Layer 3 of a small transformer language model trained on English Wikipedia (13 layers, counted from 0, width 64).
A neuron adds its activation times its output weights to the MLP's output. To switch it off is to set its activation to zero at one token and run the rest of the model.

Output weights of the MLP neurons that the questions are about. A number n stands for n times 0.014.
n3: -10 20 24 7 -14 16 -25 17 -22 9 -3 20 -4 -8 -12 -20 18 34 37 -6 -9 11 -23 -5 5 -5 -19 12 -7 -3 17 -11 -9 1 -14 -18 9 12 -9 28 -68 2 16 -6 3 19 -3 -8 2 24 15 0 -3 -15 12 1 -23 -17 -3 -10 -13 -41 -23 17
n39: -11 13 -24 -28 -31 11 19 -21 -15 35 49 0 4 6 12 -38 -45 -17 11 -18 2 7 17 16 23 5 -17 26 -2 9 3 32 -3 12 20 40 13 -22 -16 -24 12 29 -3 6 31 7 -18 -26 32 15 -23 -13 -3 -20 14 -13 9 -5 -20 -4 9 40 1 -3
n72: 24 2 18 26 -5 3 5 -2 -20 14 24 10 16 10 -27 39 -3 12 -43 -9 4 5 -4 18 -4 23 12 -6 -8 40 10 14 16 2 1 -14 -15 5 -8 -8 10 -19 -8 -8 13 -33 24 -13 -21 19 -21 -9 -42 -3 -15 -1 16 -4 -17 47 -6 -34 -4 15
n93: -6 -25 -1 -14 -4 -17 10 18 -23 7 12 -12 -12 -3 22 14 -2 -4 -13 -36 -4 1 -7 10 16 2 15 -4 -30 12 11 25 24 2 37 38 46 17 29 10 2 -10 -25 11 -9 -14 1 8 -10 26 -16 35 32 22 -29 0 -20 -2 -35 -3 23 -5 7 -5
n104: -36 18 10 3 -26 5 9 8 18 9 -32 18 -17 -14 -17 -23 -16 18 24 -3 -12 -28 -16 -22 -19 19 -6 -26 -25 -27 -17 6 -23 23 22 -9 14 -2 47 6 0 -12 4 -29 -1 -18 17 23 -8 3 6 -32 14 8 -17 2 5 23 -19 9 20 -1 38 8
n105: -2 -21 -27 -14 27 -31 -13 13 -11 10 -38 2 -24 -18 16 -15 -2 5 6 15 -17 -3 29 10 2 -1 -12 1 7 -10 -13 31 -3 -20 -16 33 11 10 -12 20 3 16 1 -12 -14 13 -11 -11 5 23 4 30 1 30 13 10 -12 4 -13 -6 -7 23 -30 22
n110: -20 3 -11 -31 -4 11 -19 -7 -6 -13 -25 28 33 -4 -14 27 26 20 -5 26 5 -4 26 -37 8 -3 2 1 12 -10 -25 20 -16 31 -2 5 7 1 -8 8 9 -15 18 34 9 27 -1 -23 -15 -28 -42 -7 -7 -11 1 -1 -9 17 -14 21 8 14 -24 5
n124: 2 -4 26 18 -3 -14 -9 12 3 -12 -27 21 18 5 0 -4 -5 2 16 -13 -23 19 22 0 28 -22 0 -5 -19 1 -3 -22 -7 11 1 -3 -31 -8 -5 3 -2 17 2 -24 -5 -8 -33 -12 5 -37 -24 21 -23 -32 -17 -19 -35 -91 -2 -17 -22 32 -7 27
n146: 18 16 -10 -30 16 11 18 28 -12 2 -7 13 -13 -39 10 -8 15 0 0 -14 8 13 -19 0 -6 22 34 -9 10 -2 -1 14 -23 53 -34 24 -44 -12 27 18 34 -1 -19 44 3 2 24 12 -18 -14 -10 -18 -13 -11 -33 -18 9 6 13 12 21 44 20 -18
n151: -37 1 20 11 46 -3 12 -31 1 29 -49 -17 -13 7 20 -27 -6 -7 4 -22 -12 21 17 -5 -8 3 10 -10 12 0 28 -15 -2 21 -14 -22 -16 11 15 -13 -28 -19 0 25 -27 -19 -3 13 5 -26 -5 -17 14 4 -2 15 6 2 6 -15 9 -15 9 1
n152: 14 -24 -15 -11 -3 13 -5 2 3 14 16 -24 -36 -10 -39 3 -1 11 12 13 32 -7 -4 17 -12 18 -23 20 -8 0 21 59 14 -3 29 3 12 -5 22 12 54 4 8 10 -28 -12 -18 -20 -21 20 -16 11 15 -21 6 -21 34 -9 -66 3 23 42 -21 -15
n159: 1 38 -4 9 -11 -15 1 2 2 -15 23 -12 5 -18 6 -13 -49 3 -7 9 -8 -1 -17 8 -2 0 -11 3 13 15 -3 -40 9 1 9 -20 -3 15 -12 -14 -23 31 3 -12 25 -25 -9 -1 13 0 -11 -29 16 -3 15 17 -3 -31 10 16 -9 -36 7 -14
n167: 7 42 15 -30 -14 0 -21 -22 7 -2 -8 -16 -1 -5 -29 21 10 12 12 25 -6 10 38 42 -1 -8 -17 34 -19 1 16 16 -3 -3 4 -9 -8 -38 -21 3 -1 -4 7 9 20 12 1 15 10 6 13 -6 -23 10 -3 -11 19 -5 11 -21 -10 -5 2 21
n176: 10 -8 -41 4 -36 -19 -14 12 4 -20 6 2 10 16 29 -34 25 -12 14 -14 -13 4 11 30 8 23 -45 10 -15 -25 -32 8 26 3 -3 23 9 -32 -16 38 35 -16 3 9 16 31 -2 -19 -8 -15 15 28 -3 27 -15 -9 -1 -6 24 -15 -7 -2 -6 12
n187: 0 -35 23 -21 34 -11 32 27 -27 -10 -4 3 14 -22 19 43 -14 18 -21 7 -34 -30 12 9 37 16 -15 -10 1 11 26 23 -10 -24 28 -23 49 13 -9 -11 4 42 14 -4 0 17 -41 -5 -14 -17 7 2 43 23 18 7 1 15 12 15 9 7 4 -10
n189: 18 22 50 -9 -24 -24 -33 15 -36 -21 -69 19 10 -6 0 27 14 -14 7 5 -15 18 4 -10 13 -15 -40 3 -1 25 -19 -29 7 10 -18 20 -9 8 5 14 -27 18 2 9 -11 25 -29 -12 -12 28 16 -8 -5 -25 -5 5 11 -6 -16 -1 30 25 1 -14

Each question names a token from some text and the token that comes next. It shows the activations a of the neurons there, in the order above. A number n stands for n times 0.3.

Then comes g, the gradient of the next token's log-probability with respect to the MLP's output, scaled to length 1. A neuron's effect is roughly proportional to its activation times (output weights . g). A number n stands for n times 0.0049.

"ission", then "er"
a: 0 0 0 2 0 13 -3 0 0 0 2 -1 0 1 1 0
g: -46 -31 36 -13 -12 5 0 11 -18 -21 -76 -50 -55 -17 -14 31 -30 -25 5 28 -20 37 -15 -19 5 -30 19 -20 16 -9 -2 29 -34 43 -1 -3 37 -17 -59 42 6 10 -11 1 6 20 -7 11 -1 25 -13 -12 -20 26 -25 19 10 4 -3 30 -13 -1 -4 28
Switching off which neuron hurts the next token most? n105

" Co", then "op"
a: 1 0 0 0 0 1 0 0 0 0 1 1 0 1 -2 -2
g: 5 -32 -3 51 -10 5 18 -37 16 23 4 -9 -7 -5 49 -52 -9 20 11 20 -3 -7 -23 23 -15 -52 -16 16 -2 -7 -17 -9 14 16 20 23 8 4 7 42 -10 -39 5 -7 14 -44 8 37 -40 -39 -12 10 -8 -57 25 8 36 8 -29 -43 36 -19 -44 20
Switching off which neuron hurts the next token most? n187

"ard", then "l"
a: -1 5 -1 1 -1 1 -2 0 1 -1 2 -1 0 1 0 0
g: 28 5 44 -30 23 -26 3 -50 57 21 41 -6 -33 13 0 12 26 18 14 7 4 24 3 18 1 19 -9 -13 -33 11 24 13 -16 -1 48 -19 22 -28 -41 -30 -24 -49 -7 9 -18 9 16 -12 27 -22 -1 -5 -60 -15 15 -41 10 4 1 44 -13 -15 -13 -50
Which two neurons, each switched off alone, lower its probability most, in order? n39, n152

" Ber", then "end"
a: 0 2 0 2 0 1 -1 -2 2 -2 2 0 0 -1 0 0
g: 10 32 10 6 15 -2 0 19 -44 -23 -13 -31 17 -7 2 -24 -12 19 -6 -39 51 -20 5 -35 9 6 -64 -29 -21 3 -46 -3 -19 34 -23 34 6 -37 18 6 4 -19 -1 15 70 -10 -23 1 51 39 6 9 -6 38 5 23 -3 25 39 4 13 25 34 -5
Which neuron, switched off, raises the next token's probability most? n152

" pro", then "te"
a: -1 1 -11 -1 -1 1 -1 -3 1 -9 0 -1 -1 0 0 1
g: 24 19 21 -33 -64 -1 -10 2 41 -3 23 8 -12 44 2 35 -33 -44 -7 22 34 -48 3 22 32 -6 8 20 12 20 -39 -11 23 18 35 25 0 35 -22 -18 -22 -18 -19 -7 9 -32 5 -9 11 -45 3 44 -47 25 -19 -23 -24 21 14 -35 25 0 -7 -6
Switching off which neuron hurts the next token most? n151

"id", then "al"
a: 0 -1 0 1 -1 2 0 0 5 -1 0 -1 0 1 1 2
g: -5 38 5 22 17 16 -23 -52 3 -16 15 -21 4 27 37 -25 6 30 13 20 -28 -15 -13 27 20 -8 -9 0 -47 -4 -6 -1 39 -44 4 -2 -32 -33 21 -67 -5 37 9 18 -8 -12 15 -57 -41 15 -32 29 21 -19 -7 -17 -21 -32 20 -32 -7 42 9 15
Which neuron, switched off, raises the next token's probability most? n146

" Dav", then "is"
a: 0 1 1 0 -12 1 -1 -1 1 0 0 1 -1 1 0 -6
g: -6 -59 -9 6 7 22 29 -33 -5 11 -35 7 -13 -32 4 37 -16 -16 19 39 -4 7 -66 9 27 38 13 -22 -38 -10 -18 15 -2 10 27 -33 -14 25 35 39 15 28 14 -7 42 55 2 9 -46 -11 -19 36 3 36 14 22 -7 -9 -44 -8 1 -9 4 9
Which neuron, switched off, raises the next token's probability most? n104

" result", then " of"
a: -1 0 0 11 -1 1 -2 0 0 -4 0 0 0 5 1 -1
g: 4 20 -9 -32 13 -7 42 5 -17 13 -1 24 11 -9 -28 -6 8 -24 -7 6 -37 18 -31 -2 23 -1 -5 -2 0 13 -47 -10 -23 45 -6 28 -37 -29 -68 53 2 -33 -25 -10 35 18 15 16 -65 -35 12 -23 -8 26 13 0 35 -24 -42 -41 -17 5 5 12
Which neuron, switched off, raises the next token's probability most? n93

" resp", then "ect"
a: 0 1 0 3 -1 3 4 -4 0 0 0 0 0 3 -1 0
g: -20 -37 -15 28 -23 -14 0 17 32 -14 -1 -24 34 1 16 -4 -17 -26 18 -35 -2 -9 -20 8 -26 -9 -32 -27 21 19 6 -20 -39 15 -13 -56 18 -80 -45 17 27 12 -9 -40 -1 -14 21 50 34 -1 -37 -37 9 11 -9 -12 -13 -18 -24 38 6 8 32 9
Which neuron, switched off, raises the next token's probability most? n110

"st", then "anding"
a: -2 95 -2 1 -1 0 -1 0 -1 -1 1 0 0 0 -1 0
g: -11 -66 -9 5 34 -26 33 19 6 -15 32 16 22 -31 -43 -37 18 -3 -13 8 21 43 -13 -24 3 27 4 0 -25 6 -18 26 -57 43 -18 50 -19 -7 -1 -24 6 2 25 40 37 8 -24 4 -29 11 -24 -9 -15 -23 14 14 -6 5 14 -40 45 -29 22 23
Switching off which neuron hurts the next token most? n39

" M", then "ike"
a: 0 0 -17 0 -1 2 0 1 -1 0 1 -1 -1 10 0 0
g: -24 11 -43 17 -3 -49 22 10 -28 -48 -19 -14 14 3 30 -20 9 -37 45 -11 15 21 -21 -42 1 9 -14 15 1 24 -4 49 -16 19 0 -11 15 -4 10 -3 -6 2 10 27 -47 23 -10 17 -35 -32 -1 -43 -1 22 42 6 -29 -9 42 -25 39 -57 -18 -25
Switching off which neuron hurts the next token most? n72

" Am", then "es"
a: 0 0 1 0 0 -3 -2 1 -2 0 0 0 0 3 0 0
g: -45 5 -20 9 1 -40 -43 -2 -43 -41 19 -5 -8 2 33 0 16 -17 27 15 19 -24 -46 -13 -8 -56 -9 6 45 -52 -47 13 -54 -18 -11 -22 -3 -17 -41 27 1 16 -14 -10 -27 26 -12 -14 -38 17 -43 11 0 23 -13 1 -27 6 6 23 0 5 -3 29
Switching off which neuron hurts the next token most? n176

" |", then " "
a: -14 0 1 0 -1 1 0 -36 0 0 0 -1 -1 0 1 0
g: -29 22 -6 -17 -24 -24 11 15 -31 35 25 22 -22 -7 -2 39 -22 25 -19 3 -31 -34 -36 -30 -8 10 4 31 -4 -5 -38 -29 -14 25 -4 6 -44 -23 25 -1 -35 9 -5 44 -7 -6 5 -23 -22 17 -12 19 -41 18 -7 66 9 -1 4 -28 3 -51 -42 56
Which neuron, switched off, raises the next token's probability most? n3

" most", then " rec"
a: -1 2 1 0 0 0 1 0 1 -1 2 0 0 -2 3 -4
g: -26 -29 -11 -19 -9 -45 -40 2 -2 -67 1 14 -34 -4 -14 11 -5 8 33 -55 -17 14 -32 -1 -51 -43 43 -13 9 -6 -23 -21 27 -28 44 -37 -49 21 15 9 -10 15 -3 22 -1 -13 31 1 23 40 -11 17 -36 -5 -17 7 -36 24 -3 1 17 2 0 11
Which neuron, switched off, raises the next token's probability most? n187

",", then " me"
a: -8 0 0 -1 -1 1 -1 0 0 0 1 -1 0 -1 1 -28
g: -3 -53 17 -24 19 -10 34 -14 14 7 34 21 -16 4 5 19 -54 -60 -1 21 -9 13 -15 -8 -39 11 41 -30 -49 4 -6 3 -52 -4 19 16 26 29 15 9 -8 -20 17 -47 32 -13 -52 -41 30 33 9 16 -2 10 1 -15 0 -4 -38 -7 19 18 -25 19
Switching off which neuron hurts the next token most? n189

"l", then "an"
a: 0 -1 0 0 -1 0 10 0 0 0 0 0 0 -1 -1 0
g: -8 19 13 23 -6 11 -1 -10 -30 44 -3 45 38 -13 -52 7 -47 -25 3 1 -12 5 -15 -18 -23 20 -25 -7 -22 12 -39 6 -10 -50 -21 -14 48 -4 58 14 -16 -12 43 21 0 5 -65 -3 -4 9 -12 29 -15 18 -29 27 13 -24 7 23 -8 29 -31 -33
Switching off which neuron hurts the next token most? n110

" adv", then "ised"
a: 0 1 -1 0 -1 0 -1 1 -2 1 1 -1 0 4 1 0
g: 48 -14 -23 -8 36 -20 17 -40 -17 -44 15 6 25 -28 26 51 -22 -14 10 18 -8 -63 -3 -27 -18 19 15 16 15 6 -27 -5 -8 -3 72 -9 19 -36 -32 31 -15 -32 10 -32 -12 2 3 7 34 40 28 -14 -27 6 -13 3 -42 28 24 3 -6 16 -5 16
Switching off which neuron hurts the next token most? n146

"'s", then " A"
a: -9 0 -1 0 3 0 1 -1 0 -1 0 -5 0 2 -2 0
g: 19 -27 24 23 4 36 -19 32 23 8 4 -16 22 5 47 1 -11 -42 17 -3 -6 -16 -18 -10 21 -1 7 -31 -21 -61 11 44 9 8 -16 -42 -14 71 -32 -35 45 -29 23 27 -37 35 14 12 -30 34 -8 -10 23 -14 4 12 -7 22 36 28 -3 2 -2 21
Switching off which neuron hurts the next token most? n159

"ro", then "y"
a: 0 0 -2 1 -2 1 0 0 0 -1 1 -1 0 1 0 1
g: -20 -17 -28 27 -10 -16 -10 -72 28 -19 13 -27 11 -2 -1 15 22 46 27 35 7 -29 21 7 16 -13 27 16 62 60 49 -3 -5 18 -1 3 -22 -1 -8 -21 -6 21 -15 25 -18 -9 -24 -19 -43 5 -17 4 0 -38 -16 -23 -7 -12 62 -1 -35 2 -10 -18
Switching off which neuron hurts the next token most? n104

" ", then " |"
a: 0 0 0 -1 0 -1 1 1 -1 -3 1 0 0 1 0 0
g: 21 13 -25 -51 -7 25 15 15 4 27 54 71 6 27 24 -6 -4 -26 -42 4 16 17 27 -17 13 28 -6 19 -26 73 21 0 29 0 13 1 -11 -25 21 -33 -5 16 1 -8 30 6 21 13 -28 25 50 -19 -31 12 16 -18 -20 13 -37 -30 -12 -4 23 12
Switching off which neuron hurts the next token most? n151

",", then " R"
a: -7 0 0 -1 -1 1 -1 0 0 0 1 -1 0 0 0 -25
g: 17 10 -5 -28 16 31 16 -10 14 21 14 10 33 32 13 -38 -7 -8 -17 -36 -9 37 -7 50 4 -18 -27 -13 -33 -15 38 4 -23 -63 -9 -4 5 47 -37 42 -3 -10 9 11 24 28 62 -18 -32 -26 11 33 -33 -16 13 -6 -12 -17 -36 -16 7 22 -30 29
Switching off which neuron hurts the next token most? n189

"ance", then " bro"
a: 0 1 0 6 -1 1 2 0 1 0 1 -5 0 -2 8 1
g: -16 4 28 -7 -47 8 0 33 16 10 7 -31 -45 -24 20 38 -34 -13 20 26 -11 19 45 13 -1 -42 39 39 -6 34 14 17 -12 -7 -49 8 -8 -24 39 5 -6 13 62 24 54 -30 -21 8 -12 -14 9 -45 -8 11 6 -21 -22 0 17 7 -16 26 -33 2
Which neuron, switched off, raises the next token's probability most? n93

" N", then "el"
a: -2 0 -1 0 0 -1 0 0 -1 0 0 -1 -1 0 0 5
g: -22 8 -29 6 22 19 4 -15 -3 -2 -6 -30 -45 7 -3 -11 -30 -10 26 23 3 -14 47 7 31 52 31 17 11 -55 -16 -2 -27 3 0 -14 21 -10 -34 29 -25 -24 -20 17 24 -1 -21 -36 38 46 -6 21 -24 -72 6 -31 4 5 6 -12 -20 53 31 -12
Which neuron, switched off, raises the next token's probability most? n189

"ies", then " with"
a: 0 2 0 1 -1 17 -1 -1 0 0 2 0 0 1 -2 1
g: -7 8 0 -22 -16 -20 7 20 -30 43 46 8 -7 19 20 -14 -28 -10 33 30 24 -25 -12 6 6 35 23 10 -7 -24 52 -10 24 -13 1 -5 22 -14 -7 34 25 -42 -10 -42 -35 1 4 14 0 -4 19 -11 -91 -15 -61 -19 43 -7 10 6 18 -20 10 7
Which neuron, switched off, raises the next token's probability most? n105

"oun", then ","
a: 0 0 0 7 0 0 1 -1 -1 0 0 2 0 -1 1 -2
g: -21 38 -21 19 -25 16 16 18 -6 12 16 8 17 -19 -14 -36 23 -1 -27 44 -25 87 18 6 -13 26 -47 -33 -9 40 9 3 16 12 1 -32 31 26 22 -42 18 -21 -13 7 -34 -9 11 2 -24 -5 -12 -26 -27 12 -41 -23 -27 2 54 2 -15 7 27 13
Which neuron, switched off, raises the next token's probability most? n93

"ele", then "cted"
a: 1 -1 0 2 -3 0 0 0 1 0 1 -2 0 -1 0 2
g: 2 -19 9 -20 12 17 7 -14 29 -20 63 -6 -11 -16 -11 -1 -15 5 11 24 5 -50 7 -36 37 7 7 -11 22 51 -11 -10 17 -57 22 -9 44 35 -7 -14 20 -2 -32 -28 22 -27 27 -38 -1 -16 51 -1 -10 6 30 -59 -18 -21 -29 16 31 24 -19 16
Which neuron, switched off, raises the next token's probability most? n189

"-", then " Scott"
a: 0 3 0 1 0 -1 -1 0 0 0 1 -1 0 0 1 -1
g: 21 21 15 15 0 -13 -38 -22 -26 -5 -29 21 -35 -32 -21 6 48 18 -30 -15 -31 1 4 27 4 -28 3 -17 1 -9 41 23 -8 -51 10 4 -28 -31 42 -5 2 19 -10 16 -27 -59 -26 39 0 31 25 -15 -26 45 4 -4 29 -13 -16 -65 -28 9 14 -4
Which neuron, switched off, raises the next token's probability most? n39